Layer 6 of a small transformer language model trained on English Wikipedia (12 layers, counted from 0, width 96).
A neuron's activation on a vector x is GELU(weights . x + bias), where the dot is the dot product.
The model reads these tokens: " Ro" "le" " |" " Notes" " |" " Ref" "." " |\n" "|---|---|---|---|---|\n" "|" " " "20" "16" " |" " An" "ur" "aga" " Kar" "ik" "kin"

The vector x that enters this layer's MLP at each token. A number n stands for n times 0.0077.
0 " Ro": -18 -120 262 -63 -123 -166 -179 -77 -9 15 100 318 116 -74 183 15 -2 7 -125 -55 -161 2 72 114 -119 103 -69 68 -89 -65 135 235 165 -115 -86 -3 -88 -190 63 157 -318 -239 115 -44 146 272 -207 176 -20 -116 7 159 -243 29 -186 -110 -248 -18 -7 119 276 64 -101 -6 36 -255 -40 -63 207 133 97 -26 -53 215 -154 103 -168 -203 -109 -125 22 95 -112 -147 -26 -19 38 -33 57 203 50 36 137 186 9 295
1 "le": -83 148 18 -112 -42 -91 -28 54 -134 -38 1 -9 156 -63 208 338 150 55 23 -249 -195 49 -72 181 -126 294 -158 -39 -30 -38 31 9 -61 -159 14 80 -145 -18 136 49 -253 -473 96 48 -68 105 77 298 72 -69 324 145 -167 37 -72 -82 -210 68 -32 164 -62 -134 -71 -75 116 -179 -121 108 101 39 -17 -273 -21 -191 108 -42 -179 -76 321 85 -28 -23 -4 -70 -65 -45 -55 215 -96 200 -178 -54 103 167 73 250
2 " |": -52 44 235 -155 10 -122 -81 -60 -138 59 -18 -98 -65 -83 254 117 185 96 -94 -137 -228 -15 -52 -170 -145 -28 -90 -72 -17 -180 200 73 -13 -104 22 77 -202 -73 81 103 -435 -219 215 -13 -104 -49 145 244 60 -56 262 130 -280 84 36 20 -144 69 -126 168 -2 -59 -137 -132 70 -121 0 15 108 15 106 -213 34 73 -53 90 -249 -141 325 107 -14 132 60 -174 0 64 -4 184 -31 368 -100 102 190 145 -41 270
3 " Notes": -27 286 190 32 -112 -40 -21 6 -65 -139 -42 -179 3 -17 400 153 0 155 50 -31 -214 186 -9 85 -151 -92 -140 -113 136 -188 107 176 -72 -41 3 74 -72 -23 -94 153 -156 -339 15 83 -81 87 104 188 -29 33 293 345 -362 -38 47 103 -202 -39 -200 -13 -118 133 -96 -168 81 -231 -144 101 193 -71 156 -264 26 48 -38 25 -337 -251 160 113 -53 107 -42 -121 -22 -77 58 173 -8 192 -18 67 86 111 68 75
4 " |": -120 228 121 -61 7 -86 -107 -16 -126 33 -81 -119 -47 -44 201 156 157 85 -140 -47 -205 -44 -24 -135 -189 -20 -100 -146 54 -236 165 85 -41 -90 -33 32 -151 -36 29 252 -447 -233 235 -57 -142 -29 127 165 57 39 217 134 -374 23 37 -22 -143 20 -152 93 9 55 -131 -143 35 -41 19 63 66 49 323 -94 32 9 -75 156 -242 -70 270 115 -44 156 26 -208 -74 143 -24 177 38 278 -77 181 288 139 -101 143
5 " Ref": 0 460 230 -81 52 -75 -139 -20 -196 -45 -68 -47 70 -55 166 204 181 50 -140 94 -99 268 -67 134 1 74 -167 35 117 -78 74 233 -38 95 -71 171 -66 -67 12 42 -71 -172 1 -88 -86 124 -73 218 27 -68 262 320 -272 57 83 37 -193 -29 -204 -79 -39 95 -183 -81 43 -83 -70 79 202 -122 141 -246 7 -66 -260 -35 -337 -122 262 82 -39 91 -116 -125 -211 -3 -26 136 -177 23 -72 -73 349 106 -87 12
6 ".": -170 238 172 -121 7 -107 -87 308 -174 -17 -155 -67 -52 -122 305 91 168 24 -225 30 -59 -34 -54 136 -139 -34 -208 -91 -7 -99 -103 180 -56 -138 -23 47 9 9 26 192 -247 -274 136 28 -115 18 41 268 136 86 210 107 -278 78 58 -35 -68 -7 -174 147 -7 94 -188 -121 38 -88 -20 205 230 125 188 -102 -91 -84 15 194 -156 76 296 50 -94 -80 -121 -90 -235 -53 35 326 -72 47 -206 -35 124 242 -21 31
7 " |\n": -131 185 311 -151 173 -209 -89 44 -118 -141 51 5 -161 -10 340 226 50 56 -188 -78 -162 8 28 79 -183 -52 -122 -148 -71 -174 183 -25 -93 68 3 97 -98 -91 206 206 -302 -199 21 -146 -64 148 1 58 165 -46 177 192 -357 159 -5 -33 -59 21 -144 54 1 145 -294 -57 0 -60 6 -21 90 -20 259 -117 130 44 -78 6 -233 -128 176 134 30 87 -50 -31 -140 17 4 222 -94 157 -123 -8 148 190 99 93
8 "|---|---|---|---|---|\n": -132 95 283 -111 154 -43 -118 58 -93 -123 -13 -26 -24 -42 375 156 55 95 -182 -147 -209 -54 34 -4 -102 -15 -51 -239 69 -135 54 72 -195 111 17 57 -36 -67 202 155 -193 -288 -13 -20 -53 231 -37 177 158 -134 216 305 -313 155 -82 126 -40 -11 -239 -17 57 143 -247 24 -9 14 49 46 -25 -58 143 -227 75 -44 50 -177 -229 -210 203 63 66 17 -109 -74 39 -167 19 264 -114 41 -7 -46 181 232 91 137
9 "|": 83 -20 177 -129 107 -219 -156 14 42 -6 74 -47 26 -81 354 51 115 57 -130 -81 -82 23 -4 -67 -193 -66 -95 -117 -5 -194 92 23 -37 -57 -7 64 -96 -63 117 38 -357 -410 58 22 -171 102 127 192 68 -73 167 107 -413 118 -130 28 -132 77 -156 -64 61 19 -210 -96 71 -30 80 48 -44 191 156 -256 51 -47 128 -48 -259 -102 69 104 3 131 -23 -54 136 164 16 297 -71 241 -39 -7 208 239 -55 231
10 " ": 10 140 170 -11 105 -69 -347 -11 -256 36 133 3 101 -121 314 118 191 79 -185 -54 -316 70 -54 29 -199 -52 -87 -112 -12 -67 14 -42 78 -45 -7 -42 55 153 89 -15 -207 -293 -11 74 -70 105 40 146 71 135 161 193 -427 186 -79 -13 -121 106 -50 -43 54 -12 -159 -58 67 139 -63 -74 19 45 51 -278 125 -132 170 -73 -265 -151 1 255 -104 80 -25 -170 89 151 -36 275 -27 82 -145 21 69 267 5 88
11 "20": 2 -30 51 -28 103 -87 -252 47 -197 -78 100 -38 171 58 353 73 235 -69 -89 -121 -175 32 -115 41 -180 -26 -48 -210 26 -29 14 85 24 -25 0 91 -78 -39 146 51 -60 -372 -46 20 -77 151 57 65 29 42 232 229 -260 124 47 -61 -163 194 -185 -50 -43 32 -101 -64 62 -95 153 44 90 89 104 -262 241 29 129 -150 -364 -212 123 35 -120 43 -337 -125 142 143 -42 313 40 175 -30 -163 157 206 -60 65
12 "16": -50 26 134 -124 75 -150 -195 58 -273 -241 -76 -12 126 -41 218 95 220 70 -86 -27 -268 68 -163 109 -235 118 -76 -129 95 -3 -48 84 -17 -96 16 31 -46 -52 37 29 -111 -441 -93 -80 13 75 68 146 -71 -22 39 149 -317 65 -6 127 -111 162 -234 25 46 -43 -123 30 168 61 32 200 53 33 177 -226 109 -95 190 -132 -277 -131 152 130 -47 -47 -222 -75 216 162 63 334 61 171 -15 -153 167 219 3 137
13 " |": 3 -27 161 -175 94 -184 -73 22 -170 -116 51 -93 -16 -16 298 45 249 99 -110 -44 -210 81 -39 -176 -98 -48 -86 -60 -65 -167 -58 21 -23 -149 32 73 -8 -37 48 47 -331 -426 45 -242 -90 54 81 252 -47 35 167 80 -379 157 -43 109 -205 92 -103 -86 17 -128 -115 -31 122 89 15 131 34 91 199 -203 3 30 129 -81 -182 -65 208 165 -47 68 17 -187 117 173 -9 252 43 246 -11 52 204 244 -47 252
14 " An": -37 241 139 -181 -119 -122 20 -70 -161 6 10 -148 10 -14 377 49 195 59 -5 -208 -137 132 -8 129 -62 103 -34 -141 -31 -268 -33 -119 -53 -125 36 10 -20 -8 -57 33 -214 -421 -124 52 -39 58 112 151 -63 -63 222 -10 -310 119 -35 60 -256 203 58 -221 133 -183 -5 -16 123 54 48 86 132 206 15 -298 39 -27 65 18 -318 -49 212 59 9 282 5 -159 199 204 -113 250 16 255 36 -31 48 58 -24 -18
15 "ur": -2 211 211 -68 15 -130 -173 -121 -91 -62 39 -177 154 -23 214 190 126 21 -130 -187 -137 34 -46 180 -106 325 -106 -39 80 -79 -92 77 -20 -137 -18 60 -107 -46 169 -95 -279 -379 26 28 -41 28 36 174 -91 3 352 219 -318 45 72 11 -285 60 -202 -45 0 -117 -59 -43 181 16 77 245 284 -15 -60 -112 148 -174 50 -153 -135 -100 203 58 -100 -2 46 -278 161 87 -125 278 -64 189 41 -39 38 74 -9 40
16 "aga": -24 62 215 -6 141 -66 -173 4 -244 -175 -125 -159 50 -37 292 61 166 -10 87 -172 -247 -16 -149 180 -200 281 -37 -11 108 -135 -39 90 -135 -82 69 35 -63 -53 89 44 -152 -465 -102 76 -89 -32 119 234 -1 -62 230 83 -199 196 4 124 -246 -73 -280 -19 88 -103 -90 30 255 -45 42 147 205 -29 -88 -230 21 -98 93 -52 -122 -42 198 99 -54 16 -36 -206 13 97 -17 275 -84 190 21 -32 144 94 -16 255
17 " Kar": 82 237 253 -98 85 -21 -218 -14 -111 189 -37 -39 0 49 268 36 32 14 -68 -64 -204 73 36 163 -90 174 -132 -10 8 -176 -128 -139 -150 -65 1 -5 -44 -70 41 -49 -141 -380 -59 33 99 127 25 240 13 -156 377 157 -178 158 -42 153 -241 4 -323 -127 99 -256 -53 51 90 206 174 159 120 -8 -158 -386 41 -97 135 7 -147 -46 315 -2 122 92 -59 -220 -118 28 -178 190 -93 100 -4 77 95 132 -78 128
18 "ik": 26 113 210 2 -41 -125 -256 17 -202 159 47 -136 -12 -4 323 60 34 -69 44 -174 -197 -10 1 79 -135 253 -13 24 43 -270 -109 57 -110 -103 15 104 -138 -96 28 -37 -227 -431 71 328 -46 92 37 132 22 -173 376 69 -190 136 39 89 -153 -43 -212 -47 -43 -85 -154 -25 247 109 174 229 93 -98 -54 -309 41 -12 192 -102 -148 -67 222 59 55 98 -25 -129 -108 -24 -72 275 -91 90 110 -131 70 96 97 151
19 "kin": 131 189 197 -156 40 -86 -299 17 -189 42 0 -52 90 43 206 115 25 -112 -60 -243 -196 -97 13 70 -110 222 26 -18 53 -203 65 100 -51 -113 48 100 -45 3 150 39 -242 -334 18 195 5 26 46 90 38 -205 251 106 -155 67 -52 157 -49 -82 -158 16 -137 -178 -135 56 309 70 84 189 99 83 -166 -272 -141 -223 236 20 -66 -101 233 155 -3 -58 -15 -252 -135 -20 -141 280 -50 214 -96 -58 98 82 60 311

Each question shows the input weights of one neuron of the MLP. A number n stands for n times 0.0036.

n337 (bias -0.028): -74 -98 -120 158 -48 -76 56 84 63 -65 -107 20 -40 10 435 114 -23 133 -195 -81 72 65 119 -67 42 -23 -6 -117 81 30 -57 105 -24 -22 -144 102 110 49 -10 30 161 34 48 -114 116 118 223 -201 -109 -68 14 -52 -21 -155 -92 67 16 -59 -97 -150 119 85 140 -329 -7 -32 -104 44 -16 -119 -70 110 -131 50 -127 70 98 7 -87 -79 -57 264 45 133 192 55 -84 32 20 -148 -188 -75 -30 39 -3 -31
On which token does it fire most, and how strongly? 3 " Notes", at about 3.2

n295 (bias -0.029): 80 -170 225 25 33 -119 -29 -6 -141 -24 -78 -63 12 -47 -220 -20 -12 -39 20 -48 -40 133 58 -50 113 43 -8 121 -257 -87 67 116 107 112 -36 70 -3 95 -3 -173 -38 47 30 46 -56 47 117 -27 -180 -13 -73 -109 76 142 -9 -49 61 -93 53 -35 -235 63 -50 80 97 76 123 -143 -106 -115 -88 6 80 74 -14 179 29 72 -105 69 -112 -34 212 -38 -87 -171 65 186 57 139 53 3 -9 22 -128 142
On which token does it fire most? 19 "kin"

n255 (bias -0.015): 54 -25 -105 -157 42 117 -28 0 7 20 -123 160 16 100 36 106 144 -15 -82 110 -19 117 -3 -48 50 91 24 -109 34 57 -217 -130 -3 -38 -73 47 72 75 -13 -93 -56 -161 36 -233 63 -71 16 10 -54 -75 -46 12 7 -103 66 -403 47 -41 70 -45 58 72 41 170 -49 18 -131 -39 75 -269 28 175 -54 -132 -47 243 47 -34 -76 -36 -19 -70 107 111 -92 160 -32 116 196 -192 -87 82 239 -54 181 43
On which token does it fire most? 6 "."

n352 (bias -0.028): -117 0 11 148 44 -66 10 32 177 76 -35 -47 29 175 -181 10 -14 348 -4 -57 -35 106 158 18 77 -249 30 -315 -37 17 -268 57 89 31 -44 -98 98 -24 65 32 -247 -103 -149 -182 98 46 -42 -40 -185 252 -62 -145 -33 86 94 82 -21 -195 237 64 -48 43 -176 135 22 245 21 155 -48 50 -113 -25 -11 36 -69 131 96 -52 -46 -77 -145 17 70 -14 -95 -51 -7 15 -121 11 281 -109 0 37 -11 47
On which token does it fire most? 13 " |"

n97 (bias -0.001): 0 -38 -65 -129 -47 -100 3 59 20 73 140 143 -346 99 -127 -121 75 114 -48 96 6 47 -58 -46 -51 -26 72 -36 203 -335 16 -96 3 -57 -206 -65 165 32 33 170 183 76 20 -64 -29 -43 -172 17 -42 -146 155 38 57 224 -211 138 22 -16 -16 -75 -19 -27 42 36 -94 135 -118 3 -32 119 166 23 -66 -69 94 173 51 -28 137 96 33 -62 -99 19 29 204 -75 -59 -194 -59 59 80 33 -190 10 131
On which token does it fire most? 17 " Kar"

n238 (bias -0.039): -17 -96 164 111 -22 -23 45 137 -27 -142 19 -21 -140 -6 98 22 14 -71 112 -15 -94 162 9 -61 54 -48 8 217 64 31 104 158 -18 101 160 51 -89 -6 -6 55 179 96 -202 -79 -121 117 -72 -15 43 -114 0 118 36 -67 -20 -96 -71 -28 61 -202 -147 -71 -124 9 39 -11 38 -112 -192 78 -166 -29 -49 128 -166 -84 28 89 -124 -25 -55 -16 42 -117 89 -130 110 118 -11 -23 113 163 -32 104 125 -143
On which token does it fire most, and how strongly? 3 " Notes", at about 1.8

n144 (bias -0.019): -32 31 -82 214 97 -13 44 -22 60 123 -220 -104 0 -29 36 45 41 -42 -163 -52 -56 -129 -148 80 92 -9 113 -178 -261 135 -38 184 26 45 185 100 265 62 -198 -57 -72 0 -16 -262 -161 109 114 -3 -47 20 -39 -124 -114 54 65 -123 112 44 -29 228 -27 81 92 -80 20 70 -35 -29 -9 71 -7 9 41 -128 32 6 -6 -98 -57 126 -57 118 30 -82 239 91 98 -173 62 -112 6 -88 60 151 0 -150
On which three tokens does it fire most, strongest first? 10 " ", 12 "16", 11 "20"

n47 (bias -0.027): 17 -106 -68 -80 16 -25 -126 14 -89 -76 -176 119 -26 83 97 -65 57 -103 -62 43 31 -80 48 -118 -65 39 -11 140 -180 107 14 43 -150 274 63 14 59 -97 26 9 112 -63 -26 14 37 78 105 20 -42 -12 -118 -67 159 52 -115 -57 135 90 -43 -137 -63 -131 9 11 97 126 -34 110 -70 -53 95 -6 -112 29 53 100 -183 -97 -211 -78 -197 149 128 -25 125 -50 171 12 28 -9 -112 85 -46 169 29 141
On which token does it fire most? 12 "16"

n287 (bias -0.051): -39 50 -147 48 228 184 72 13 -94 -23 -180 238 -6 -158 171 82 151 61 222 7 -16 25 -79 -151 70 85 -172 -35 -34 -22 -58 26 94 -217 -156 73 89 -28 62 -134 -85 194 -23 -22 -54 29 -185 -144 13 -58 -23 -59 284 78 -104 39 0 -9 42 -70 194 -39 -144 -16 26 9 77 72 -72 -105 269 51 71 -190 -83 74 -34 159 -77 -36 -13 -12 -53 -111 89 52 -96 24 -88 -135 -45 27 57 189 -20 -30
Its two highest activations, in order, are on tokens 5 " Ref", 6 "."

n277 (bias -0.037): -29 -232 32 96 -3 -60 32 -94 319 -114 154 -95 25 -98 -188 51 129 -20 21 135 67 -80 -57 72 -41 -141 3 140 148 7 -4 113 -29 -251 89 -266 -122 154 107 -90 124 -98 -125 -178 -11 62 -222 44 -280 111 -41 -18 -133 -138 78 151 -7 89 -259 25 249 -22 -82 -256 30 10 -58 132 -175 -64 88 18 11 7 200 -14 185 88 -86 122 61 -41 128 61 4 -11 -83 58 74 94 109 211 -118 -11 -45 -33
Its two highest activations, in order, are on tokens 13 " |", 12 "16"

n174 (bias -0.027): 16 47 -13 165 176 44 141 -77 84 -160 67 78 -71 -71 184 -149 -67 36 63 65 -19 -195 -3 32 40 -119 -74 16 91 -47 13 101 -110 94 -21 -130 17 62 -144 -118 113 -203 -13 -249 -6 -136 -156 -183 54 44 26 119 0 142 113 53 -113 19 151 -99 12 -216 -35 67 -79 55 10 -75 97 120 124 41 -74 -97 -107 70 140 -31 61 51 -147 -104 -43 35 13 -10 -10 -189 72 39 45 185 38 -3 400 -53
Its two highest activations, in order, are on tokens 3 " Notes", 13 " |"

n197 (bias -0.041): -32 -77 -167 115 -36 -28 -59 226 89 78 -108 13 3 -102 -68 48 76 42 6 -6 -3 -24 -110 29 -43 99 -39 -44 93 134 88 77 51 -28 -51 -28 -248 71 191 51 -87 156 39 -157 3 70 -129 -23 44 -24 166 -179 163 86 46 -109 -71 69 218 -183 -21 -152 -85 -6 19 -161 -145 29 -114 65 143 47 98 -70 53 -41 86 50 139 15 -92 -48 -82 -106 0 217 -66 -142 -105 -159 95 71 -249 194 222 -78
On which token does it fire most, and how strongly? 1 "le", at about 2.2

n290 (bias -0.030): -166 18 47 -161 6 77 55 -208 -189 -48 158 67 76 129 -87 -33 -13 -74 -3 -64 -34 -33 124 -101 -32 -95 87 -28 201 207 -19 67 3 75 -9 -235 81 3 115 84 -49 22 106 -30 -314 126 -143 -35 -43 70 -74 125 0 -47 -144 66 40 3 31 -69 -18 0 -72 25 -83 232 216 -102 79 85 253 143 19 44 72 16 -70 116 -97 -38 -110 -113 -150 28 81 70 -94 -144 -40 0 173 -90 72 -136 61 29
On which token does it fire most, and how strongly? 11 "20", at about 1.8

n129 (bias -0.025): -99 -146 188 -57 86 103 -30 -161 41 -207 96 -11 -227 -14 -63 -102 -6 72 -36 -137 216 -65 -14 68 6 -121 -3 -59 56 -22 11 151 46 80 -13 92 -221 -22 -89 -48 108 40 -49 -66 -87 -105 -39 37 6 27 15 -33 93 40 97 137 28 -103 96 28 -78 -66 143 -42 61 -160 -68 60 -38 -3 162 45 -178 79 117 141 30 -182 112 -66 59 8 -47 20 -22 -60 59 -9 126 -40 -11 -75 143 95 119 -122
On which token does it fire most? 3 " Notes"

n263 (bias -0.019): -167 17 -51 -121 16 -42 61 9 97 -37 56 132 88 6 -139 32 209 5 -140 -37 -3 -87 -17 -31 255 8 132 79 169 -64 113 6 183 25 194 -19 -186 44 -26 17 3 11 -142 -151 39 -43 11 -144 78 105 -134 -6 -26 -17 66 -87 -8 -156 -110 -62 -70 46 62 -124 52 -65 -11 29 118 26 -9 3 105 -128 -52 73 -30 102 -73 -35 -206 67 135 -42 -101 12 -37 220 -140 -85 26 102 110 9 9 -61
On which three tokens does it fire most, strongest first? 5 " Ref", 4 " |", 6 "."

n79 (bias -0.032): 93 -160 -89 -192 -85 -15 79 31 -3 91 -61 9 -31 -9 -85 -138 105 102 147 -19 58 -12 55 50 -45 -66 -50 40 88 34 -83 -88 47 115 -91 158 -38 222 -6 114 76 -112 -101 -36 212 -31 9 -110 -40 89 -89 63 165 171 -64 -167 -18 179 -28 62 -119 -72 -129 -111 63 21 -139 166 45 -185 143 -6 3 192 100 68 174 -163 34 -26 56 -203 -42 -186 -70 -38 43 192 -72 31 16 -7 68 -55 -153 -159
On which token does it fire most? 12 "16"

n319 (bias -0.016): 3 28 -152 157 179 9 94 -83 -120 121 67 71 -125 -141 219 -39 13 6 -22 -19 88 52 -85 -83 185 -143 -92 -169 -114 -120 -99 -61 29 63 -64 47 -141 28 3 19 94 26 69 62 89 -132 -276 -94 173 -27 -102 -115 -177 -177 -131 138 9 -88 32 -194 -89 29 35 -22 -164 9 22 10 109 203 -130 86 93 -54 3 -35 93 105 -60 87 176 -49 -106 -82 228 -62 35 34 84 -35 119 -20 92 84 -99 200
On which token does it fire most? 9 "|"